Layer 3 of a small transformer language model trained on English Wikipedia (10 layers, counted from 0, width 64).
Take only the direct path to the model's output, skipping the later layers: a vector added to the residual stream pushes a token's score in proportion to its dot product with that token's output vector.

Output vectors of the tokens that the questions are about. A number n stands for (n - 500) times 0.0032.
" wounded": 397 421 552 497 415 447 472 470 567 300 466 411 495 462 625 358 542 596 648 536 405 527 418 400 452 545 548 434 583 349 561 621 418 503 557 379 515 618 580 477 502 489 628 652 555 616 533 728 476 406 628 610 616 481 339 464 412 526 420 468 384 458 556 485
"гъ": 235 197 228 330 274 172 402 626 545 124 357 331 604 438 805 290 680 922 719 614 597 749 196 544 487 845 632 300 450 274 421 683 386 697 606 350 377 761 796 504 704 150 611 809 579 909 545 828 290 436 798 689 598 459 294 315 191 804 407 184 142 676 547 489
"election": 319 362 390 349 389 510 486 470 554 277 328 327 517 490 647 444 513 582 631 575 449 724 457 509 559 516 592 402 339 395 599 452 496 488 534 467 515 653 692 658 536 432 599 495 567 624 477 651 498 584 478 670 498 528 486 423 424 563 485 347 371 519 472 616
"ets": 535 503 442 429 472 465 555 549 366 453 386 477 378 492 410 477 517 504 644 590 480 577 412 522 529 538 403 471 509 437 413 570 514 719 471 540 608 439 584 522 492 538 563 501 581 633 440 608 454 534 493 570 455 423 417 501 433 517 561 501 340 530 554 462
" College": 368 438 359 463 454 349 598 526 498 492 527 458 459 502 652 485 517 568 500 533 539 508 433 555 555 535 493 355 517 510 498 437 489 574 539 427 468 475 628 513 462 525 556 538 627 470 497 568 486 510 526 580 505 456 401 461 343 549 530 443 538 539 534 562
" Subfamily": 405 310 350 475 353 392 417 661 616 355 451 504 549 450 495 478 564 529 730 600 391 624 337 576 483 636 432 288 484 386 434 518 454 653 618 388 418 645 528 615 644 320 533 619 621 494 625 644 486 520 648 488 581 433 378 366 383 501 470 381 574 542 571 586
" who": 536 463 510 491 461 427 530 452 485 431 472 492 504 427 540 499 497 584 654 538 356 452 414 419 539 470 491 505 474 514 381 467 446 482 497 479 583 606 581 414 542 511 472 590 524 543 516 600 531 561 625 459 478 508 404 499 438 654 502 499 372 581 497 532
"ington": 373 500 298 438 485 414 455 547 521 427 503 482 469 496 678 539 534 591 581 631 448 565 428 510 585 615 451 471 499 541 514 461 560 673 480 396 501 430 635 573 495 413 566 618 530 583 521 503 462 370 609 687 488 353 438 452 472 506 441 320 408 428 605 432
" mater": 407 412 286 488 382 392 512 559 561 339 406 514 512 389 705 428 552 752 717 514 492 548 361 407 307 604 596 310 390 542 735 486 413 585 531 482 391 561 581 469 623 478 612 569 622 575 492 540 496 507 448 577 652 388 306 417 423 593 621 473 457 474 573 464
".": 467 557 478 497 429 477 420 473 476 488 574 479 477 425 472 569 499 466 514 471 440 479 589 500 576 446 532 470 539 458 391 563 520 505 464 573 512 498 460 419 514 571 467 559 531 470 418 444 608 439 597 450 446 595 587 497 543 493 512 582 558 440 524 515
" Country": 407 437 466 467 489 460 434 550 541 477 466 368 428 561 621 536 547 589 536 520 388 569 485 657 543 509 430 444 489 526 461 463 531 431 570 486 433 492 485 533 602 462 548 604 502 526 504 588 444 606 554 649 429 426 409 484 376 594 554 370 539 500 371 536
" Genre": 345 333 343 477 487 417 495 623 570 423 491 546 537 535 711 465 540 623 512 485 503 643 355 537 494 633 627 532 492 496 472 442 392 451 545 397 370 435 466 583 623 328 646 596 602 642 526 539 445 511 505 668 561 443 368 381 477 502 439 426 502 422 488 537
"scribed": 476 430 378 439 381 414 478 722 601 307 333 395 576 452 640 416 539 592 579 523 526 587 511 408 567 590 470 429 476 512 440 681 416 507 605 505 618 566 624 584 524 365 476 632 450 467 541 501 518 516 484 625 450 424 318 408 333 618 438 505 570 565 479 495
"ford": 458 455 368 478 512 425 545 504 463 427 548 473 642 440 604 590 523 609 637 553 447 574 504 483 583 582 494 349 444 532 511 486 483 569 435 493 460 448 600 571 394 432 677 526 498 520 532 583 430 472 562 581 566 432 429 487 412 635 385 280 376 493 507 491
"Senior": 379 373 326 416 407 488 490 543 576 468 558 495 360 563 728 475 545 550 576 600 446 440 518 559 475 585 516 391 531 494 464 433 400 556 483 499 509 604 640 562 452 439 556 538 402 623 626 584 433 418 498 551 564 492 359 479 324 554 540 434 516 572 502 520
"level": 396 374 326 440 445 514 529 509 536 397 445 376 455 569 557 496 529 617 635 541 495 590 480 570 577 578 541 428 517 431 438 555 603 544 587 370 485 585 535 598 532 375 545 681 614 481 525 547 481 506 537 553 315 473 501 432 346 499 422 366 413 614 529 523
" Ахэр": 204 163 192 321 260 191 383 627 535 118 328 332 622 425 827 246 684 979 757 622 619 781 169 570 490 855 637 266 427 278 410 696 370 683 619 356 372 768 800 500 718 127 643 837 577 937 517 912 290 425 812 745 599 432 256 300 151 816 409 135 109 714 550 507
" Insecta": 305 346 277 361 375 469 601 648 571 374 337 351 454 394 651 513 535 687 605 686 391 494 356 616 430 598 408 378 353 407 551 713 594 516 594 393 362 619 656 403 585 307 743 508 427 732 557 771 365 545 744 721 622 474 440 335 336 583 468 456 389 405 464 648

Output weights of attention head 0. The head adds the sum of these rows, row i times number i of z. A number n stands for (n - 500) times 0.00094.
o0: 526 667 326 615 533 406 566 457 453 410 459 526 315 492 586 483 446 540 632 721 487 500 289 603 418 452 635 251 626 623 696 780 433 595 536 493 584 452 407 343 535 285 412 656 545 458 520 595 409 472 537 476 523 457 309 550 381 370 672 366 718 671 336 518
o1: 686 476 612 417 395 424 406 551 427 407 561 447 563 306 453 447 556 297 587 462 307 554 790 369 475 618 518 427 662 347 486 447 668 631 432 372 462 475 434 297 449 570 651 524 595 603 443 457 612 372 632 465 591 552 571 435 538 243 709 560 358 543 448 585
o2: 673 465 644 419 501 509 546 506 557 284 546 480 385 500 695 543 379 447 452 550 444 748 585 467 382 642 560 629 492 347 549 544 406 379 540 609 434 617 432 686 417 632 409 480 545 491 552 445 449 315 453 499 481 489 577 341 421 451 473 605 548 548 399 430
o3: 517 643 679 601 475 465 482 503 453 703 527 450 640 288 426 408 444 394 520 334 412 335 464 555 441 669 546 445 718 506 726 512 474 564 642 467 445 420 587 213 520 420 379 490 499 574 502 345 510 518 493 554 611 572 481 547 537 320 673 495 262 441 479 614
o4: 408 536 435 621 491 382 459 441 448 484 475 662 504 356 365 455 443 345 679 508 413 413 453 465 544 411 483 448 600 510 382 436 398 584 514 470 468 617 561 422 559 480 528 546 565 419 595 658 663 434 627 450 543 478 440 443 553 490 632 427 516 509 614 736
o5: 464 523 520 545 520 428 418 419 488 315 669 605 411 619 785 692 477 553 504 366 474 587 496 470 458 710 589 522 510 603 596 642 401 636 610 606 315 416 577 294 415 608 344 526 426 198 408 484 263 402 625 559 257 517 512 591 524 451 394 487 715 471 559 576
o6: 482 431 340 388 603 570 627 526 209 651 535 373 422 525 409 516 773 667 313 517 545 451 679 706 593 184 385 467 429 445 444 293 686 523 387 463 413 477 433 747 403 480 603 463 355 616 454 449 584 602 408 682 576 523 311 568 739 469 336 546 589 626 363 664
o7: 380 489 476 370 409 449 633 485 520 648 434 504 599 599 481 538 619 549 470 412 575 343 258 568 560 582 573 448 325 635 574 727 348 634 759 461 310 436 673 483 395 455 377 529 569 618 461 387 471 689 471 561 443 492 566 415 415 446 504 438 461 337 510 517
o8: 676 623 550 412 598 560 507 604 568 452 500 273 597 581 548 527 380 593 372 577 510 596 653 390 536 493 607 562 426 463 529 742 643 487 466 400 516 309 424 438 487 476 401 421 439 533 480 497 299 558 419 569 601 447 510 556 535 397 515 463 485 487 430 380
o9: 507 391 541 454 591 578 580 539 598 558 601 316 541 756 584 619 337 593 361 538 635 583 522 542 501 562 486 505 294 375 518 575 537 409 473 623 588 405 407 560 490 527 426 490 462 568 466 332 370 626 347 531 418 592 577 576 438 651 363 581 476 511 356 263
o10: 591 757 439 392 484 490 376 470 280 417 292 462 711 283 362 378 478 444 620 433 569 499 728 398 491 409 298 530 657 432 481 450 543 638 405 372 678 602 412 476 658 395 590 619 567 536 651 558 644 307 647 380 502 597 427 535 574 436 522 455 319 751 524 539
o11: 744 493 626 507 311 598 423 550 665 391 419 165 472 606 611 541 500 602 610 563 185 667 705 343 556 476 355 436 472 490 546 450 772 433 600 489 419 464 174 521 477 652 668 435 657 616 319 484 540 571 353 541 403 183 540 532 442 348 539 676 637 533 579 338
o12: 564 370 593 628 517 432 546 404 408 527 753 411 505 333 528 541 391 330 563 425 189 672 634 570 608 602 422 415 510 351 268 414 655 592 526 315 403 517 455 197 518 565 471 537 456 600 383 516 668 485 580 677 548 541 604 548 547 230 695 577 328 622 457 633
o13: 406 466 317 607 575 570 601 669 587 445 390 369 431 571 623 488 530 788 478 537 595 566 490 553 636 439 385 469 532 410 736 547 439 285 545 568 609 501 468 787 628 459 493 471 435 481 535 541 488 447 303 449 465 401 489 513 359 472 400 617 591 566 475 112
o14: 151 273 438 597 573 459 539 478 682 698 551 622 325 476 458 333 478 605 441 396 589 420 377 732 508 651 629 374 656 585 514 362 509 386 445 429 444 624 634 480 655 271 468 321 451 485 642 587 622 624 485 594 678 553 472 396 483 496 575 592 483 396 432 434
o15: 494 327 686 495 514 459 538 586 769 466 477 278 513 547 687 476 359 542 495 564 581 592 602 414 366 355 616 531 498 356 646 522 553 237 332 755 587 429 368 565 486 482 501 435 527 631 526 463 472 589 402 443 600 537 599 517 398 638 411 567 461 408 416 276
o16: 533 488 345 379 360 548 452 367 551 347 526 401 327 497 509 585 718 626 477 554 502 444 627 706 480 363 567 258 435 383 567 485 609 589 395 439 488 547 438 608 572 498 447 511 516 752 486 534 457 662 485 574 464 574 449 379 422 470 545 587 551 597 494 420
o17: 427 568 457 538 528 358 380 439 386 369 535 687 481 437 459 506 541 391 553 478 370 373 451 642 632 638 442 615 603 641 372 529 379 631 567 384 447 675 611 419 537 460 337 517 372 367 571 554 512 404 587 611 428 481 407 415 501 442 676 541 551 520 581 708
o18: 607 446 608 523 649 514 408 582 398 476 417 445 583 460 455 561 301 276 487 518 476 383 566 531 522 454 418 471 352 420 483 550 549 327 481 660 561 499 463 417 611 439 461 438 368 655 580 389 525 654 551 494 466 574 564 412 554 574 578 542 458 595 561 570
o19: 730 460 684 465 512 534 599 460 556 359 565 319 482 335 638 486 626 607 458 359 636 541 561 501 388 544 656 617 552 461 486 306 441 337 353 481 616 375 407 418 498 397 463 352 301 734 495 581 528 556 582 413 786 614 505 464 543 530 345 496 508 377 594 352
o20: 569 374 684 677 477 478 421 316 608 622 641 542 597 554 641 413 391 667 456 470 578 556 273 531 521 505 676 592 658 459 331 638 454 593 613 415 504 367 624 307 615 572 314 513 588 500 367 359 513 396 690 521 504 711 322 472 309 474 531 441 201 628 411 440
o21: 496 270 637 640 499 490 635 504 643 507 642 693 352 493 880 351 382 460 235 498 583 570 294 535 353 659 599 623 452 384 424 362 245 277 605 590 475 392 415 391 497 558 448 429 386 688 645 426 428 533 527 544 600 525 621 389 391 661 415 630 535 510 529 500
o22: 501 289 588 346 442 483 450 441 600 473 605 321 465 579 614 575 543 709 463 520 599 611 574 580 472 462 594 555 472 561 545 526 513 469 483 510 565 437 503 569 336 515 486 495 489 493 415 430 417 561 460 495 381 534 557 616 455 489 388 609 543 591 439 392
o23: 472 399 549 431 688 401 458 498 622 466 526 441 498 568 683 381 581 555 551 581 614 688 478 482 617 507 578 659 395 467 460 604 503 435 466 514 586 500 473 568 428 441 327 444 464 582 608 492 317 464 490 398 532 452 528 490 430 547 490 550 585 408 334 433
o24: 400 292 457 622 618 459 570 628 528 398 612 468 379 503 510 673 25 549 546 505 500 766 688 596 557 517 308 519 519 468 285 345 497 408 530 515 512 537 260 399 697 401 416 404 341 623 603 495 681 388 419 538 574 552 562 598 394 323 544 667 469 728 444 458
o25: 350 310 623 743 482 529 510 407 635 625 650 401 373 500 652 420 514 578 372 543 328 595 574 677 469 483 476 300 521 573 519 345 634 408 547 418 430 508 485 387 454 404 437 416 476 703 440 603 516 625 368 774 611 420 423 477 493 342 668 646 546 510 369 495
o26: 386 415 459 742 750 456 584 619 646 411 492 548 456 692 565 430 210 637 438 563 649 470 413 542 504 404 592 635 456 518 538 557 345 279 485 765 540 456 438 557 644 383 391 579 318 435 510 531 366 508 427 521 403 446 557 647 356 610 415 552 454 473 478 343
o27: 622 632 432 492 631 369 477 581 494 486 360 705 709 508 255 480 282 481 513 504 498 392 636 440 657 412 501 568 625 390 463 425 514 527 607 432 544 517 396 436 689 455 571 493 480 577 614 490 530 424 625 336 450 473 359 427 511 480 581 485 462 491 473 590
o28: 446 405 442 509 394 421 345 493 456 536 483 666 527 500 310 488 667 309 476 520 472 351 621 533 525 621 507 394 474 432 466 510 481 604 446 454 381 600 510 269 467 433 522 547 678 613 534 550 434 560 652 573 509 619 519 422 468 422 735 588 423 384 547 722
o29: 563 747 394 515 633 381 486 509 469 287 272 689 627 462 483 480 310 402 737 513 594 582 457 443 581 511 443 511 495 481 363 525 351 591 620 394 594 489 348 398 718 365 324 584 473 654 648 462 469 369 610 266 427 515 542 515 440 530 516 488 553 558 415 638
o30: 440 502 543 729 415 473 430 493 494 239 409 539 631 465 486 436 440 434 745 502 497 598 639 252 524 588 238 264 572 382 506 293 497 507 557 489 530 586 317 376 688 458 515 532 817 687 524 549 643 348 601 375 495 568 446 499 398 332 554 529 504 730 553 570
o31: 461 390 524 484 544 229 474 470 630 447 637 609 240 306 620 691 215 418 443 418 563 695 629 488 464 405 506 528 579 485 237 196 471 367 503 458 404 594 305 237 662 560 495 420 456 633 601 627 726 581 640 441 621 561 622 561 590 293 516 608 618 485 522 668

Each question shows a token from some text and the vector z that the head gathered there. A number n stands for (n - 500) times 0.0037.

" six": 591 496 491 389 461 530 562 507 420 475 400 513 565 449 427 429 516 537 358 401 531 474 521 412 483 511 387 384 546 356 387 533
Which two tokens does it push up most, strongest first? " College", "ington"

" better": 510 583 495 554 628 331 488 450 525 450 547 511 618 612 560 596 589 387 357 550 546 483 551 513 467 631 616 562 581 600 518 472
Which three tokens does it push up most, strongest first? " Ахэр", "гъ", " wounded"

" the": 429 456 503 229 611 640 557 497 418 515 519 477 436 547 380 382 420 473 522 537 398 325 606 512 467 302 374 369 228 473 347 454
Pushed up most: "ford"

"\n": 513 266 555 521 403 450 361 707 478 540 303 550 344 600 555 582 451 462 489 614 383 647 486 584 564 451 718 507 455 665 400 533
Pushed up most: " Genre"

"or": 653 608 517 592 727 517 430 418 423 297 671 369 548 460 469 410 462 639 474 448 524 460 416 427 568 464 489 581 531 592 654 455
Pushed up most: " Subfamily"

"k": 582 538 468 485 693 533 395 477 472 452 616 365 587 344 482 371 346 665 561 510 524 605 381 488 533 389 540 519 524 487 527 411
Which of these tokens does it push down most? "election"

"ary": 512 455 408 408 565 567 593 585 381 445 494 357 441 441 604 296 575 495 425 413 603 538 442 500 401 524 430 509 519 563 556 374
Which three tokens does it push up most, strongest first? " Ахэр", "гъ", " Subfamily"

"'": 503 618 401 646 491 493 515 546 651 559 480 489 711 398 468 555 369 462 508 432 621 552 468 439 497 596 436 436 535 313 423 423
Pushed up most: "."

"per": 426 409 334 575 691 540 409 539 397 382 479 292 417 372 587 578 396 537 596 676 572 630 427 451 445 461 587 503 513 454 514 519
Which of these tokens does it push down most? "level"

" He": 518 626 574 411 607 607 478 539 475 418 514 442 620 422 498 362 531 661 489 595 552 553 520 550 563 450 467 529 500 649 488 637
Pushed up most: " Subfamily"

" become": 459 574 497 453 567 472 488 453 465 423 452 590 508 542 432 506 518 453 503 458 485 617 472 485 419 558 517 495 465 506 565 504
Pushed up most: " wounded"

" in": 451 471 560 423 496 472 439 550 468 531 476 549 449 600 488 522 514 448 473 319 490 549 502 469 478 401 481 529 473 469 464 430
Which three tokens does it push up most, strongest first? "scribed", "level", "election"

".": 517 528 612 478 512 621 470 553 503 460 444 521 582 425 501 405 539 560 400 627 587 571 498 485 495 486 424 507 421 543 438 589
Pushed up most: "гъ"

"y": 501 507 489 417 662 586 379 514 419 495 426 461 574 397 416 465 384 561 648 566 539 725 398 511 411 403 626 485 508 431 463 383
Pushed up most: " who"

"s": 608 547 440 568 617 488 459 529 666 450 484 370 552 484 527 528 478 495 430 475 571 512 506 428 533 579 506 492 574 470 489 463
Which three tokens does it push up most, strongest first? " Ахэр", "гъ", " Insecta"

" to": 457 582 523 457 594 426 599 470 528 457 714 444 565 561 377 458 516 380 381 428 418 429 503 433 542 418 436 567 451 534 504 548
Which two tokens does it push up most, strongest first? "ets", "."

" Ste": 539 579 487 323 439 554 499 476 343 481 327 641 577 637 532 353 628 443 380 447 519 486 548 445 502 509 432 465 404 488 500 427
Pushed up most: "level"

" a": 423 523 467 523 538 446 529 441 480 456 467 599 556 515 489 549 456 408 380 476 522 503 484 460 437 587 481 482 541 457 541 530
Pushed up most: " wounded"

" Second": 518 501 465 401 550 571 567 516 398 433 514 439 495 521 544 303 575 525 407 435 584 490 485 492 466 505 424 505 444 557 547 403
Which three tokens does it push up most, strongest first? " Ахэр", "гъ", " Subfamily"

"==": 437 418 519 469 469 365 553 565 440 495 471 488 460 614 489 598 559 473 553 575 519 606 483 489 480 563 604 580 519 550 462 555
Pushed up most: " Genre"

" of": 539 562 587 212 468 650 689 536 455 473 403 411 508 518 413 218 542 597 328 335 433 467 647 499 486 430 220 488 489 461 336 498
Pushed up most: "ington"

" by": 456 471 570 456 529 539 468 469 326 439 295 570 517 471 506 566 559 562 477 483 358 629 450 420 386 595 425 333 560 328 473 573
Pushed up most: "Senior"

" School": 509 480 426 404 584 554 611 582 416 438 505 358 470 457 602 307 556 519 413 451 569 524 477 509 453 528 425 508 498 555 517 442
Which three tokens does it push up most, strongest first? " Ахэр", "гъ", " Subfamily"

" for": 580 600 393 571 502 417 544 565 586 556 602 531 692 382 539 502 424 490 471 329 616 486 390 507 463 548 319 463 526 340 449 352
Pushed up most: "ets"

"9": 405 326 543 444 362 471 395 550 445 569 303 590 291 703 487 661 468 487 497 425 510 591 472 459 327 480 612 405 413 369 403 352
Pushed up most: "scribed"

"tric": 510 522 424 445 601 479 539 516 411 418 558 350 445 497 538 428 477 523 474 501 587 537 458 466 428 472 517 555 473 519 537 445
Which three tokens does it push up most, strongest first? " Ахэр", "гъ", " Subfamily"

"ee": 491 394 426 394 598 399 635 520 392 495 539 511 490 562 537 528 580 459 525 508 470 456 423 424 460 570 568 469 421 430 551 584
Pushed up most: "election"

" ship": 434 655 475 477 571 503 418 433 489 435 561 458 510 571 389 603 443 465 586 512 465 495 524 511 427 415 521 552 510 547 567 588
Which two tokens does it push up most, strongest first? ".", " who"

" W": 544 322 587 490 455 439 476 691 523 543 322 512 417 605 545 541 519 477 530 542 438 614 455 555 494 512 650 501 437 574 392 457
Pushed up most: " Genre"

" was": 599 509 503 496 585 399 594 540 378 346 353 518 463 531 540 498 596 560 518 427 392 600 450 463 397 632 526 398 547 410 412 584
Which two tokens does it push up most, strongest first? " Insecta", "Senior"

" ": 592 613 510 504 489 415 376 381 585 488 517 655 497 605 449 587 528 416 370 528 459 509 532 406 485 538 660 550 502 511 575 402
Which of these tokens does it push down most? " College"

" on": 451 543 406 506 537 505 460 518 389 374 461 728 581 471 390 408 417 438 388 348 563 731 482 444 374 561 578 514 577 404 762 492
Which of these tokens does it push down most? "scribed"

" community": 458 465 535 372 535 476 508 546 472 491 521 509 463 574 491 466 525 440 453 406 444 524 540 479 520 418 482 516 461 508 466 514
Which of these tokens does it push down most? " wounded"

" Town": 502 548 527 347 605 571 644 512 563 390 519 399 500 584 478 331 554 516 357 401 466 520 554 504 438 507 367 513 468 468 453 484
Pushed up most: "ington"

" Chu": 420 432 589 368 503 475 484 441 500 470 438 574 410 615 433 600 478 468 557 540 458 585 480 542 473 477 589 489 402 558 456 567
Pushed up most: "scribed"

" executive": 546 504 498 299 603 500 683 524 418 453 420 486 511 474 545 401 560 445 430 465 340 457 490 463 482 519 452 503 422 436 477 504
Which of these tokens does it push down most? "гъ"

" his": 505 598 545 341 479 517 527 449 466 461 429 664 618 517 482 476 601 479 420 472 421 500 451 484 499 530 416 418 507 449 540 547
Pushed up most: "election"

"V": 520 258 591 499 392 442 427 738 521 567 258 556 348 659 559 593 509 432 506 590 413 634 473 558 504 500 702 497 396 590 357 480
Pushed up most: " Genre"

" supply": 476 570 501 436 594 448 632 430 524 445 754 446 576 575 387 419 514 397 358 434 417 425 519 418 589 417 457 593 439 564 530 576
Pushed up most: "ets"

"li": 451 516 433 549 567 381 588 497 413 435 595 456 507 493 501 497 517 432 380 470 533 507 480 422 481 507 529 601 609 532 609 528
Pushed up most: " Subfamily"